Layer 2 of a small transformer language model trained on English Wikipedia (9 layers, counted from 0, width 128).
Take only the direct path to the model's output, skipping the later layers: a vector added to the residual stream pushes a token's score in proportion to its dot product with that token's output vector.

Output vectors of the tokens that the questions are about. A number n stands for (n - 500) times 0.0032.
"ury": 408 695 415 577 671 560 288 195 574 473 368 422 541 545 550 799 682 592 451 331 399 723 673 629 647 295 433 506 514 534 481 427 534 488 521 238 423 680 691 483 696 440 403 424 483 390 673 679 667 439 563 589 482 581 624 533 652 411 349 319 374 328 444 445 430 763 583 717 408 479 549 383 532 483 396 610 470 337 228 366 409 447 358 440 581 363 392 612 347 310 530 520 549 655 615 547 404 313 248 665 390 615 456 276 562 366 518 632 554 733 369 289 538 797 689 562 423 446 502 393 705 433 439 542 671 549 442 617
"shire": 472 616 424 389 639 374 620 255 424 676 360 554 569 452 608 799 380 560 636 471 307 586 530 449 426 517 446 320 260 431 227 332 648 697 675 356 492 500 539 441 613 271 445 422 768 691 438 597 599 560 427 370 214 561 719 684 652 325 472 654 491 493 254 355 491 530 523 637 517 655 673 250 598 212 512 452 474 534 302 649 644 304 635 421 505 390 533 931 449 553 488 604 220 440 661 412 517 276 270 492 486 579 552 586 344 504 725 355 616 655 820 445 582 977 603 421 318 336 531 378 496 462 619 450 587 736 237 314
"elling": 636 480 457 573 482 415 381 490 482 567 477 669 508 771 596 321 532 311 476 442 581 665 628 482 414 158 579 462 522 518 559 582 353 447 528 550 744 712 666 357 630 508 407 317 582 429 654 375 690 375 289 389 482 592 770 683 499 536 335 482 346 433 304 527 497 622 564 544 645 541 435 473 425 342 241 635 519 505 328 560 663 382 297 338 519 316 441 624 604 483 617 518 300 498 521 576 613 491 594 470 514 556 670 428 261 345 470 689 474 569 414 604 535 607 735 505 456 556 562 405 404 386 730 431 431 462 316 534
"n": 383 566 579 459 402 524 599 503 547 535 452 574 568 549 646 335 339 599 478 616 374 446 453 310 318 592 313 579 623 521 412 623 509 590 438 416 555 692 482 434 330 553 389 481 597 480 526 607 500 501 440 530 743 517 462 479 658 364 487 467 431 612 425 378 618 540 672 458 429 485 463 510 549 370 564 661 421 447 528 468 352 507 577 544 617 369 521 611 564 402 392 356 362 639 721 381 565 308 536 642 544 419 614 791 402 529 577 347 585 619 374 748 579 386 521 371 494 517 513 285 407 604 475 439 393 408 551 472
"alth": 747 617 576 333 733 289 566 529 417 578 335 620 482 638 587 496 392 504 684 357 229 667 581 729 538 418 581 530 584 416 522 316 627 588 611 348 522 438 532 464 517 302 290 481 714 439 525 463 664 520 448 368 620 657 694 597 456 693 392 366 509 464 364 609 405 531 505 462 742 556 374 292 408 286 315 284 791 560 457 370 487 195 438 598 392 449 479 558 427 308 688 589 321 406 420 427 405 374 400 557 422 539 589 486 546 582 586 653 664 630 490 477 365 598 673 704 329 454 478 481 677 550 416 601 414 416 297 751
"very": 370 564 331 429 564 568 610 306 372 501 509 679 484 784 632 726 619 610 623 586 336 623 530 491 426 405 368 324 679 426 486 522 491 495 744 339 631 539 370 508 608 487 509 440 558 457 816 601 739 573 393 280 518 574 565 495 565 372 225 328 611 571 233 369 292 546 631 599 541 517 371 487 300 287 393 336 801 441 155 388 414 362 415 452 442 487 352 778 266 386 464 650 335 487 738 445 202 727 367 571 506 472 569 744 680 439 424 646 415 715 739 296 759 770 670 464 458 264 587 288 650 358 701 405 310 562 500 694
"e": 512 485 593 376 490 539 598 656 442 442 430 314 465 546 534 699 512 508 618 654 345 630 577 413 571 343 498 666 781 485 453 419 658 656 612 671 488 612 418 392 520 450 528 632 475 451 546 449 437 673 151 535 581 509 546 626 651 280 668 237 416 367 426 501 525 537 718 495 291 468 597 581 640 658 587 602 494 480 551 434 297 438 670 600 280 505 519 322 286 536 603 438 438 545 416 396 660 413 195 310 756 624 313 534 420 314 421 389 447 634 335 544 355 426 526 571 567 396 611 388 485 365 553 479 568 594 519 586
"ending": 587 415 418 518 630 414 434 337 452 523 327 706 450 724 700 557 478 387 445 556 528 617 601 680 286 517 492 492 546 493 440 400 506 374 403 566 553 731 463 407 685 687 530 346 627 523 667 375 549 463 278 384 407 534 623 703 531 264 512 472 488 585 396 363 409 400 556 573 622 518 408 463 379 507 320 492 503 513 273 398 535 485 324 364 640 545 540 824 417 458 709 489 472 559 374 657 534 365 289 676 421 713 492 715 425 710 531 541 409 604 437 626 717 609 707 416 472 524 422 239 522 417 565 518 186 464 431 429
"an": 534 341 457 566 505 591 741 592 540 513 383 511 521 449 496 521 351 447 501 489 448 678 402 496 607 348 620 564 527 512 394 400 306 499 487 493 494 550 407 482 673 472 588 542 429 332 330 444 601 457 541 548 384 678 570 443 558 374 622 598 579 494 379 499 688 673 698 603 435 473 562 513 384 441 472 608 525 518 611 255 602 437 505 574 678 451 575 481 334 544 416 525 622 591 454 516 541 401 392 581 563 386 528 599 622 576 369 352 637 471 598 437 475 359 560 554 338 496 537 307 345 433 531 523 516 512 410 390
"lor": 483 434 593 655 772 311 610 240 441 713 335 472 420 584 734 583 537 623 712 393 154 499 438 439 260 421 476 643 603 490 172 553 212 630 289 504 439 487 430 218 576 458 582 226 525 717 409 620 534 432 465 675 464 644 690 543 492 448 494 546 373 726 182 554 432 529 590 612 677 508 268 707 515 477 406 338 521 579 374 612 671 495 459 451 490 406 462 301 268 572 515 588 351 751 738 470 295 499 356 567 637 638 599 352 656 431 761 412 372 554 420 284 323 629 670 436 373 489 764 413 475 641 632 358 812 644 317 681
"idence": 531 603 309 519 501 405 543 357 306 534 423 689 287 690 599 440 342 609 542 565 391 648 729 667 376 569 569 607 583 448 449 484 324 520 413 444 500 446 497 557 383 271 516 285 453 566 740 732 565 660 572 391 267 579 590 510 618 543 417 563 415 596 387 535 441 536 615 443 596 519 236 562 570 607 326 671 661 525 410 459 578 393 422 230 641 557 401 493 450 434 415 437 227 504 501 322 420 377 420 540 590 404 570 634 617 453 527 849 545 598 608 304 402 602 738 524 279 627 655 334 771 493 501 372 465 408 381 638
"ound": 464 488 473 618 778 344 297 502 682 615 423 559 418 594 548 656 561 420 462 471 458 674 554 568 424 350 319 336 509 471 306 588 438 336 351 424 349 564 611 306 628 474 441 502 605 302 592 491 606 554 588 481 485 659 585 708 531 606 447 683 635 508 350 430 463 427 640 555 428 458 551 307 216 370 265 483 267 463 457 710 720 640 480 425 543 612 395 637 325 609 620 548 331 475 511 445 596 345 394 359 501 604 608 665 502 670 474 459 666 673 812 399 591 448 700 432 546 381 528 586 612 495 358 365 345 305 400 606
"go": 560 193 198 578 695 332 615 451 370 762 312 459 640 495 680 661 338 521 438 382 182 485 565 526 590 567 254 512 733 465 487 329 424 486 513 555 578 729 389 442 596 542 521 475 818 580 603 523 555 530 438 508 326 445 553 696 722 794 304 415 653 588 591 297 518 539 576 692 678 561 246 366 538 420 678 359 570 473 355 418 714 610 389 416 379 612 297 597 367 307 504 573 505 515 630 631 310 485 395 508 790 453 433 548 589 681 491 382 472 692 364 554 594 629 572 457 458 248 529 376 372 402 525 480 299 443 311 569
" Years": 517 428 404 781 589 446 378 290 434 671 506 484 498 472 451 823 351 595 458 103 297 643 609 731 417 600 343 388 437 419 441 597 532 579 661 311 587 672 481 628 408 372 363 388 581 687 649 578 735 528 484 610 551 406 462 588 602 616 565 424 359 504 361 433 337 608 555 548 564 637 384 545 385 543 426 456 589 385 423 554 406 554 413 453 449 524 543 642 435 533 563 466 408 517 432 561 389 441 596 303 325 632 433 528 454 491 568 447 698 534 449 411 742 422 606 482 329 651 470 462 602 549 449 265 441 699 368 620
"ween": 504 437 431 642 518 453 478 444 418 533 516 683 405 833 642 665 504 493 579 441 368 443 564 603 582 397 483 469 542 494 501 540 542 413 603 296 376 688 655 484 466 275 438 203 689 633 561 846 711 711 401 634 523 747 588 544 500 348 354 402 362 585 195 347 569 545 672 616 468 517 459 430 238 475 353 226 745 577 281 262 601 329 492 235 718 423 520 616 265 300 704 423 350 285 656 617 324 541 341 680 326 580 818 496 390 659 527 647 470 625 380 349 712 438 736 680 483 366 564 413 431 691 382 466 522 519 243 509
"ks": 550 397 575 784 444 454 373 511 482 495 457 454 323 500 530 756 581 454 498 704 79 467 581 378 583 284 280 476 795 449 264 263 473 688 440 445 440 510 510 437 626 428 419 528 743 584 592 723 643 655 580 384 673 550 221 517 488 634 292 372 621 550 424 606 624 491 561 458 560 499 403 373 570 269 412 455 624 449 585 299 650 632 649 415 595 506 398 698 264 611 438 542 344 563 601 331 223 591 395 545 511 491 471 839 598 353 443 666 533 377 506 235 765 608 574 423 414 402 634 495 302 569 702 556 436 648 331 483
"pen": 591 444 599 420 687 468 596 342 518 450 388 733 266 497 538 907 616 537 572 568 190 738 553 700 417 362 179 275 856 434 365 549 465 492 512 360 450 742 382 272 453 376 392 500 496 656 601 720 617 542 379 445 327 544 593 534 319 669 541 421 553 261 577 372 456 288 646 601 642 566 627 345 566 323 475 450 500 579 398 530 638 575 610 397 475 603 476 504 403 474 651 413 424 747 625 531 470 699 110 584 437 503 822 569 567 439 639 588 412 421 558 388 418 345 611 406 369 428 698 632 499 467 396 492 399 455 98 629
"ect": 566 436 580 334 676 330 268 556 349 639 608 455 372 615 707 634 451 513 558 548 271 488 591 765 367 408 454 452 467 509 390 526 652 444 455 546 433 796 557 283 545 478 557 394 612 450 642 482 560 660 470 360 394 577 548 614 614 543 509 389 188 673 369 319 647 495 608 511 549 498 540 449 640 403 342 408 666 566 482 527 401 283 480 191 644 365 501 568 354 525 593 700 624 588 404 559 572 440 387 518 695 485 557 605 311 556 509 663 377 616 394 504 527 595 663 447 340 541 470 279 546 273 526 480 358 502 581 573
" from": 421 420 549 559 446 451 484 518 499 492 548 399 531 586 501 413 497 592 540 439 412 474 480 444 569 525 413 488 390 504 460 413 422 406 457 595 451 424 487 595 445 406 456 599 476 410 562 528 362 589 557 592 313 587 644 480 588 439 494 509 486 392 495 460 583 511 531 547 422 666 473 508 589 433 427 606 408 438 381 460 581 456 601 456 444 508 381 516 539 528 557 506 522 398 517 617 526 449 437 595 365 542 665 487 385 382 422 702 649 425 513 531 574 607 475 649 474 577 423 492 363 504 587 531 544 593 668 595
"aughter": 461 691 485 779 584 401 589 413 217 520 567 549 593 899 508 749 361 495 655 423 434 538 633 661 517 574 592 375 525 442 473 364 457 683 492 375 599 681 575 322 606 290 412 460 432 690 540 513 627 400 378 372 206 508 524 456 507 560 216 125 508 531 388 465 286 665 593 265 660 530 458 132 268 222 272 207 950 402 354 391 366 572 373 385 604 551 341 531 483 425 870 432 202 474 523 712 569 626 307 635 626 663 651 561 516 432 532 620 555 559 671 397 668 571 751 462 309 422 475 259 544 766 622 451 452 728 407 728
"ibr": 545 430 519 540 580 450 451 541 249 727 409 507 467 488 680 627 512 623 564 460 262 509 492 465 285 386 541 540 458 462 355 436 578 518 349 353 406 779 646 548 684 512 576 455 492 454 648 489 484 596 522 359 377 545 603 627 647 387 378 377 290 684 413 476 514 477 462 491 598 516 503 584 508 411 401 379 761 313 414 401 576 426 321 364 713 522 441 465 316 426 660 554 396 623 382 652 365 525 306 663 546 571 431 636 671 391 532 565 471 509 559 435 546 511 728 497 401 511 480 428 551 519 835 350 454 554 461 613
"rey": 460 517 522 697 639 539 655 256 396 673 476 511 455 708 581 562 473 547 781 438 349 732 520 383 228 638 454 470 510 541 515 445 535 482 596 476 499 512 576 431 187 261 548 288 549 682 495 615 625 466 243 448 271 590 577 635 273 373 315 223 407 517 459 219 443 571 690 543 447 530 151 357 537 417 690 559 669 495 339 487 795 288 499 530 681 484 429 568 381 564 703 599 532 503 394 454 357 650 581 503 635 507 356 418 582 517 561 637 562 577 655 514 394 677 733 595 386 342 389 329 460 507 570 486 568 481 299 799
"\n": 702 348 560 411 472 447 453 428 577 711 562 548 545 440 419 710 631 345 489 447 446 361 490 359 348 480 387 582 306 510 548 523 655 579 370 392 412 411 628 510 359 510 672 530 446 585 504 592 534 388 513 351 536 413 432 515 758 445 388 540 534 462 573 377 600 602 488 619 440 554 474 501 523 535 409 602 657 443 394 621 472 414 558 556 378 593 309 437 432 441 485 549 650 465 586 457 633 735 257 436 386 482 674 396 419 614 392 497 625 414 571 526 530 494 511 657 374 508 575 384 390 579 443 432 621 531 648 523

Each question shows what one neuron of this layer's MLP adds at an activation of 1. A number n stands for (n - 500) times 0.00052.

n7: 462 379 327 587 516 603 438 271 545 672 478 380 605 593 497 535 434 620 483 503 574 286 614 530 514 342 451 505 447 589 485 487 521 547 547 433 542 605 465 463 454 534 509 481 614 443 529 600 568 417 490 427 435 513 521 658 571 453 515 476 555 634 444 586 540 434 404 435 675 609 482 493 378 714 611 445 568 561 597 349 453 475 541 533 577 664 452 374 539 434 367 534 385 397 483 518 475 548 346 513 532 422 688 491 388 543 495 500 560 415 382 528 463 573 468 510 567 447 398 436 540 481 696 532 497 460 418 498
Which of these tokens does it push up most? "go"

n136: 507 541 596 486 587 488 378 368 423 560 570 545 518 566 453 595 502 339 375 427 606 571 472 533 601 454 424 544 575 497 507 508 471 303 507 397 548 587 446 437 426 453 540 464 395 572 512 511 453 525 434 627 357 485 455 545 500 502 579 586 512 383 468 527 407 448 548 511 447 520 403 424 446 483 571 540 487 537 564 392 651 416 390 614 676 451 548 574 392 565 536 466 531 479 411 493 464 596 401 540 654 552 333 437 589 509 558 402 471 363 382 478 332 594 503 584 502 475 488 477 465 665 443 556 584 576 508 686
Which of these tokens does it push up most? "rey"

n96: 556 490 465 537 551 446 491 502 578 580 442 416 493 526 528 507 512 550 428 419 366 547 596 463 502 632 635 481 402 489 470 656 486 461 425 473 575 443 443 604 500 355 577 414 573 566 452 498 493 507 479 366 482 500 577 407 452 383 406 525 512 440 507 579 457 601 692 465 429 578 452 511 479 481 540 528 609 571 445 396 660 438 272 426 554 376 406 461 536 525 538 475 345 508 487 302 508 422 341 413 624 567 579 504 518 485 686 618 524 616 495 561 479 512 341 392 524 533 560 591 606 440 461 376 468 530 445 599
Which of these tokens does it push up most? "idence"

n186: 460 532 541 497 528 489 587 469 452 471 438 588 442 454 455 403 503 523 391 541 416 397 398 442 492 359 639 670 418 642 435 489 605 652 559 597 500 467 505 626 669 463 492 485 449 373 483 419 438 542 521 537 402 564 557 469 670 493 579 598 290 472 426 517 490 641 543 658 366 364 671 450 516 483 436 348 538 636 518 366 591 473 386 668 404 516 568 371 486 355 508 564 459 521 497 609 491 497 733 386 542 610 471 545 388 551 658 653 405 575 481 510 588 401 519 692 406 518 364 416 383 510 284 606 552 497 503 483
Which of these tokens does it push up most? "an"

n128: 635 534 479 615 517 398 490 530 492 503 520 492 477 455 439 288 700 420 378 451 479 558 743 508 467 473 495 353 519 473 521 436 522 382 450 635 557 395 487 654 629 500 547 663 548 422 418 623 494 533 361 398 327 386 551 771 558 524 431 490 505 573 572 497 456 463 480 571 521 541 554 528 469 618 437 372 540 508 410 432 493 406 439 532 546 497 618 544 363 363 500 515 705 582 660 404 520 516 492 458 467 632 616 397 677 537 447 572 407 414 558 438 390 542 379 456 493 475 510 505 716 460 313 513 334 528 486 439
Which of these tokens does it push up most? "ending"

n97: 438 513 505 421 451 601 479 604 482 461 491 448 497 621 533 493 597 505 535 571 577 520 447 397 498 543 513 422 484 517 453 369 541 490 376 576 464 462 505 542 484 534 470 403 296 546 274 574 485 423 461 585 633 536 432 575 481 429 608 358 587 500 510 362 429 617 346 548 575 473 525 556 637 482 401 483 473 646 458 394 526 578 527 608 475 554 520 437 446 457 651 479 465 544 378 688 476 628 495 692 459 493 443 487 337 624 284 450 623 467 517 537 756 581 596 454 466 474 493 452 343 458 454 576 650 468 529 484
Pushed down most: "idence"

n239: 433 365 531 421 454 489 596 530 527 462 463 573 692 590 333 449 572 525 430 639 495 464 652 431 417 471 577 562 575 347 580 522 266 479 497 489 567 440 434 408 457 376 447 503 435 427 449 520 615 239 497 525 579 555 686 527 349 532 516 515 567 534 416 709 493 482 603 548 440 648 421 467 394 476 550 505 553 589 503 573 461 444 448 525 523 482 394 640 298 525 432 448 508 599 610 518 655 471 638 511 433 344 584 527 490 440 615 622 349 606 462 433 518 561 754 589 573 463 459 622 470 458 524 525 518 412 436 370
Which two tokens does it push up most, strongest first? "elling", "very"

n208: 595 495 424 459 465 591 391 472 482 372 417 461 518 456 511 680 444 526 397 428 445 607 398 497 463 368 573 387 515 359 563 477 724 505 571 415 476 507 404 526 538 352 566 579 466 507 487 474 535 505 519 720 561 498 485 244 357 485 480 409 394 451 505 530 502 571 490 495 562 351 540 595 452 596 414 606 606 441 547 465 514 459 549 606 522 505 537 646 467 386 587 616 346 591 369 576 439 379 579 595 512 454 464 393 493 514 528 652 485 694 461 471 526 481 432 459 507 590 452 495 469 565 598 385 536 482 615 601
Which of these tokens does it push up most? "ury"

n172: 429 432 393 591 414 517 668 464 554 614 458 555 508 556 495 488 498 444 513 399 516 578 551 387 554 403 422 472 411 401 396 440 526 434 620 378 541 416 514 577 517 404 529 622 413 468 515 514 353 393 397 535 473 599 590 517 377 485 462 516 529 457 451 502 439 557 478 517 500 602 500 468 382 532 639 477 403 515 264 460 491 519 479 526 471 484 540 414 354 466 438 522 328 578 694 514 500 567 467 575 639 495 593 467 597 500 512 540 352 577 573 417 502 512 712 484 595 623 574 443 517 616 707 544 449 555 325 390
Which of these tokens does it push up most? "very"

n54: 371 652 673 460 545 548 592 423 559 417 492 511 583 524 532 551 411 538 435 618 390 503 540 494 442 387 364 659 444 690 556 355 525 478 525 378 534 596 643 613 349 371 535 587 411 597 278 630 497 558 375 437 616 594 449 497 407 526 354 564 458 505 520 367 356 535 367 604 529 654 385 474 442 497 535 484 701 427 539 429 621 434 411 395 473 384 384 378 553 591 333 482 427 642 532 554 556 362 451 528 619 321 519 602 474 530 426 443 486 420 481 555 630 311 537 526 498 546 503 568 509 515 389 529 512 574 584 498
Which of these tokens does it push up most? "n"

n223: 511 488 390 569 465 590 322 449 596 538 503 518 694 511 497 612 413 467 264 449 426 391 632 387 347 672 442 544 655 395 327 530 574 459 633 264 646 472 574 589 469 491 597 503 419 527 436 594 596 359 489 339 479 692 479 532 479 400 531 663 543 436 509 529 446 604 582 552 606 453 609 451 431 584 428 519 412 462 563 606 463 506 320 585 475 500 517 587 440 535 540 399 494 346 509 666 531 531 503 467 527 442 641 507 456 468 589 666 644 537 556 659 445 431 496 337 467 314 357 386 651 476 465 503 529 616 404 544
Which of these tokens does it push up most? " Years"

n121: 476 570 581 482 553 593 514 477 584 367 556 450 449 450 399 447 443 519 439 433 506 598 554 513 680 405 423 561 466 571 509 503 573 602 330 484 659 524 620 311 497 394 436 564 643 416 675 572 351 445 370 655 623 552 484 500 539 625 404 704 451 506 581 595 362 416 466 519 616 375 400 503 392 670 548 400 600 394 624 395 511 567 473 319 630 479 521 428 503 509 219 514 613 543 578 398 487 674 557 365 621 556 447 495 526 665 513 551 531 394 402 381 327 261 533 523 689 342 436 509 538 472 642 646 592 298 324 500
Which of these tokens does it push up most? "ks"

n25: 584 444 503 632 584 551 511 647 703 624 393 567 367 517 478 512 384 428 481 589 480 442 684 765 544 479 652 556 615 358 459 494 541 365 509 604 449 541 543 402 463 606 448 453 639 443 332 528 376 515 354 596 397 441 592 533 547 464 465 420 635 508 555 339 540 564 424 521 537 521 509 305 403 503 690 391 541 451 415 583 443 340 430 478 506 517 445 458 500 441 591 550 487 443 589 360 389 289 488 429 475 581 804 467 497 348 540 485 554 528 503 594 531 580 452 440 484 412 449 649 580 362 677 477 616 753 615 311
Which two tokens does it push up most, strongest first? "shire", "go"

n102: 614 551 341 478 352 447 461 533 526 491 389 570 433 308 573 427 421 619 577 484 599 408 633 399 596 461 503 523 510 558 573 380 668 543 602 507 512 442 441 306 378 308 598 360 383 438 582 622 543 660 394 547 548 643 399 612 586 494 303 548 467 506 563 279 447 440 387 468 405 466 368 691 447 562 453 678 438 470 714 431 438 612 506 514 638 295 532 381 614 543 458 479 452 437 344 510 462 382 554 319 750 544 478 567 336 521 433 809 627 639 399 491 357 519 570 528 535 497 737 424 386 461 795 506 442 366 541 584
Which of these tokens does it push up most? "idence"

n171: 490 632 711 569 599 639 627 415 500 426 617 332 405 639 514 490 423 428 324 555 426 529 459 392 380 581 546 603 427 594 383 564 532 467 460 584 435 568 653 534 442 573 610 521 538 568 464 506 394 408 453 581 564 503 655 331 528 715 500 561 477 473 580 516 603 452 537 236 389 462 347 447 578 553 347 547 445 680 403 621 551 581 408 421 567 503 260 700 340 599 452 679 459 357 629 545 594 516 387 409 276 314 418 522 491 446 389 570 539 603 238 370 812 472 342 534 552 542 556 503 587 446 336 347 565 520 572 407
Pushed down most: "alth"

n301: 473 564 528 436 487 438 472 638 495 418 474 539 505 356 349 498 465 403 371 558 437 552 532 574 347 380 508 567 604 520 522 603 378 464 404 468 534 624 529 537 415 432 615 395 695 617 449 389 425 557 522 505 426 472 651 508 454 389 490 498 624 609 594 526 502 455 455 456 568 572 538 588 625 456 650 564 300 503 671 431 320 593 422 514 609 466 691 494 644 524 533 372 611 552 519 327 574 510 528 371 474 448 498 489 576 500 555 480 492 519 532 735 529 522 445 453 546 448 444 469 547 498 490 468 611 466 554 596
Which of these tokens does it push up most? "n"

n167: 381 367 313 541 543 509 458 394 578 559 408 409 320 453 570 470 467 342 383 359 692 622 378 503 626 469 454 423 587 468 423 620 350 583 489 494 460 511 350 655 518 596 451 506 617 484 514 602 445 428 462 524 487 497 400 465 307 453 592 492 606 534 401 640 495 369 439 602 619 344 429 532 459 420 595 620 539 506 587 466 443 576 603 500 587 530 366 521 603 470 382 505 660 473 807 411 640 452 610 427 580 489 415 446 503 588 570 411 491 609 563 637 538 503 416 576 505 416 410 567 468 784 606 495 569 591 476 421
Pushed down most: "ect"

n149: 512 394 465 451 490 593 592 569 350 483 446 581 532 453 456 577 413 508 484 454 413 463 516 423 446 490 523 679 549 393 408 479 467 441 415 387 471 278 410 573 605 627 444 387 468 512 551 569 451 559 478 392 393 518 355 487 540 485 508 434 572 580 440 669 447 478 670 390 352 420 333 536 605 379 473 539 473 523 606 512 630 544 530 508 500 439 633 473 480 657 646 403 451 536 544 432 522 585 482 463 661 438 537 614 481 456 500 515 572 633 335 440 441 576 552 463 416 587 439 623 356 583 487 605 596 524 610 598
Which of these tokens does it push up most? "ks"

n133: 473 405 411 487 534 413 564 467 433 505 513 511 592 527 556 613 495 674 581 410 510 594 298 463 566 492 386 433 522 583 481 611 626 567 358 506 735 514 460 761 500 365 525 541 497 329 494 453 489 420 431 697 593 533 526 522 509 476 476 410 467 403 455 533 378 457 548 589 280 487 547 429 764 511 327 572 576 458 488 584 518 442 460 658 527 598 608 414 486 466 612 533 439 456 426 503 332 446 516 275 482 610 580 538 434 619 443 365 386 469 431 442 556 564 716 365 512 469 450 503 523 543 511 556 598 429 402 349
Which of these tokens does it push up most? " Years"

n152: 797 205 465 638 544 474 453 567 489 265 430 578 418 354 531 605 655 410 697 282 527 524 481 425 507 399 536 286 441 492 559 696 604 533 576 426 602 432 555 615 452 727 503 383 595 637 645 314 522 616 441 373 530 425 652 478 447 347 468 473 533 710 537 450 458 461 574 474 643 525 597 370 734 199 556 324 295 412 488 540 585 348 605 630 447 607 564 457 417 517 528 457 675 562 366 465 488 546 482 263 301 789 694 583 517 382 533 433 338 436 538 418 462 431 413 555 651 613 424 534 415 277 435 407 488 608 602 384
Which of these tokens does it push up most? "pen"

n204: 471 646 463 466 568 712 416 405 563 644 614 557 515 517 550 389 331 417 489 584 478 520 389 546 484 717 500 587 470 480 366 575 544 414 613 560 428 564 537 461 256 581 624 512 431 483 258 563 366 633 508 567 459 608 415 512 447 505 376 574 562 467 473 453 383 371 578 431 481 432 558 336 309 598 583 641 593 440 642 489 535 449 279 600 535 500 595 415 488 450 712 489 351 465 475 468 397 500 509 603 663 591 398 508 500 583 606 448 497 306 540 457 438 528 500 635 552 446 401 597 569 427 541 373 239 606 562 568
Which of these tokens does it push up most? "rey"

n53: 489 430 487 490 453 594 497 422 478 559 510 455 686 545 387 553 479 520 554 290 508 395 608 514 602 449 242 373 588 467 529 380 470 456 514 520 646 589 651 383 502 525 517 232 534 474 674 419 434 429 628 433 568 497 402 439 460 439 654 482 538 495 630 647 573 508 369 466 546 563 578 474 570 489 341 422 629 378 568 613 455 495 556 511 548 438 689 409 304 590 382 435 466 488 381 521 355 641 471 394 541 621 547 470 586 473 525 569 582 520 584 453 456 594 588 508 510 390 482 602 439 462 642 539 335 377 563 544
Which of these tokens does it push up most? "ks"

n258: 435 625 536 542 476 552 403 448 550 496 509 653 546 466 550 545 450 515 487 585 311 263 330 428 528 463 451 605 481 464 507 679 583 655 556 479 557 337 327 436 475 355 477 500 570 301 453 465 397 612 502 471 413 356 570 453 579 573 443 519 500 470 536 447 404 493 483 531 586 443 572 615 553 446 515 576 556 631 625 474 483 520 575 527 479 469 477 445 449 460 493 466 498 463 475 489 440 537 408 548 400 493 442 494 542 409 553 530 528 554 612 511 433 563 450 565 539 601 504 461 560 586 451 496 536 572 361 560
Pushed down most: "ending"

n275: 452 651 497 657 453 364 454 462 397 269 446 509 587 455 435 424 500 567 588 494 486 565 616 419 430 593 442 303 550 384 650 467 396 327 573 282 667 537 486 437 604 583 303 393 387 494 421 511 376 439 483 536 592 375 632 639 752 472 474 438 655 387 642 419 505 489 434 508 624 500 480 500 664 497 652 520 368 375 548 522 524 570 483 676 543 430 600 650 713 494 417 349 454 702 596 469 618 577 511 449 535 596 623 527 503 471 521 423 459 484 508 521 506 520 476 363 381 484 489 451 413 605 594 589 519 434 399 425
Which of these tokens does it push up most? "n"

n12: 329 298 532 572 442 445 367 458 421 407 459 577 630 543 455 427 482 459 456 482 537 363 484 432 536 443 689 524 488 629 520 353 396 585 473 654 514 467 583 451 404 345 546 431 436 602 410 531 506 596 460 423 472 518 617 594 585 666 471 611 689 707 415 455 584 442 396 554 491 490 554 560 577 500 450 213 386 469 457 588 443 735 550 652 521 546 433 552 542 707 376 508 680 522 430 462 564 444 400 466 522 509 382 615 574 402 383 444 686 450 488 478 660 448 468 618 532 522 417 266 694 376 346 620 483 447 409 596
Pushed down most: "pen"

n295: 481 503 582 632 490 398 451 302 524 528 488 404 514 526 461 309 467 182 412 606 415 513 535 452 485 460 604 638 391 493 445 404 596 490 544 277 481 510 455 562 592 605 512 311 331 646 379 559 291 242 638 434 584 500 466 622 585 488 588 376 564 738 456 453 662 155 387 476 535 337 580 589 656 369 483 452 606 527 577 482 564 580 386 556 730 411 386 586 473 462 490 553 556 450 539 448 592 798 625 517 669 435 481 609 650 387 314 467 396 537 694 530 526 371 540 545 563 442 455 553 555 340 614 580 555 476 563 616
Which of these tokens does it push up most? "ibr"

n139: 568 527 565 489 602 516 410 549 558 483 470 437 452 585 491 556 539 558 400 426 419 592 558 607 462 412 465 486 375 500 429 446 487 604 393 486 479 618 521 502 646 457 506 384 549 546 626 543 344 597 604 514 498 463 541 491 481 441 550 437 524 441 563 515 500 603 489 508 360 623 548 538 412 516 470 494 368 466 425 524 472 361 489 530 528 363 552 365 440 485 450 524 412 538 594 524 556 578 491 477 616 598 615 481 370 438 396 532 518 656 451 538 551 595 545 447 435 453 479 359 636 528 440 555 483 557 410 592
Which two tokens does it push up most, strongest first? "ury", "ect"

n122: 567 702 542 530 578 552 550 481 579 514 455 524 601 464 626 503 511 566 524 412 522 350 434 476 474 589 626 477 480 500 383 471 537 558 488 450 489 551 772 471 572 553 419 268 637 495 486 457 512 488 613 571 425 443 574 654 318 527 534 399 604 293 605 503 347 704 441 366 541 413 514 443 544 546 443 467 430 611 450 558 458 437 567 333 412 544 522 568 414 459 497 601 348 537 387 534 448 731 441 642 532 506 497 458 538 450 568 326 506 604 486 645 533 497 589 569 431 405 596 481 465 434 722 415 576 233 224 462
Pushed down most: " from"

n44: 474 545 540 554 532 490 599 439 502 569 522 627 422 521 482 542 391 640 403 478 443 415 348 643 576 466 500 566 648 575 443 567 353 596 534 415 653 421 421 393 485 549 473 446 595 445 551 546 581 571 456 543 364 495 467 589 485 481 386 387 485 516 456 490 465 476 589 515 528 421 377 486 553 449 394 509 505 468 293 444 524 405 626 636 514 470 274 396 502 619 394 437 497 427 536 557 456 490 522 478 589 629 453 618 435 420 438 550 566 577 645 518 711 376 543 544 452 513 507 493 480 413 500 519 425 558 454 368
Pushed down most: "\n"

n168: 500 419 446 460 661 465 502 600 487 569 560 650 524 510 567 569 434 473 323 656 441 416 527 473 637 336 521 594 585 604 589 425 534 452 394 554 465 474 593 540 467 545 701 486 418 525 513 532 481 416 452 614 437 529 311 596 406 650 413 566 568 515 572 424 528 503 583 436 480 619 445 661 422 545 637 548 506 554 362 577 488 630 641 362 389 658 549 641 432 614 368 585 434 447 427 554 514 492 528 484 468 457 528 543 483 557 311 469 579 471 366 422 500 515 511 495 572 601 400 384 339 386 561 568 491 384 404 416
Which two tokens does it push up most, strongest first? "go", "ks"

n293: 535 520 467 516 608 429 536 552 601 564 475 289 538 545 490 587 557 556 529 469 456 495 389 475 560 621 478 561 498 543 415 440 337 297 422 535 580 641 468 714 498 453 520 508 455 698 522 466 532 447 610 608 570 457 498 392 444 578 611 466 607 502 599 437 611 380 431 476 466 337 579 548 514 556 346 572 546 606 585 507 359 465 526 418 610 419 483 638 418 443 457 482 405 606 448 436 534 474 567 413 461 423 488 461 585 440 425 410 532 559 542 504 602 460 572 526 431 344 558 402 639 433 468 491 433 487 391 565
Pushed down most: "elling"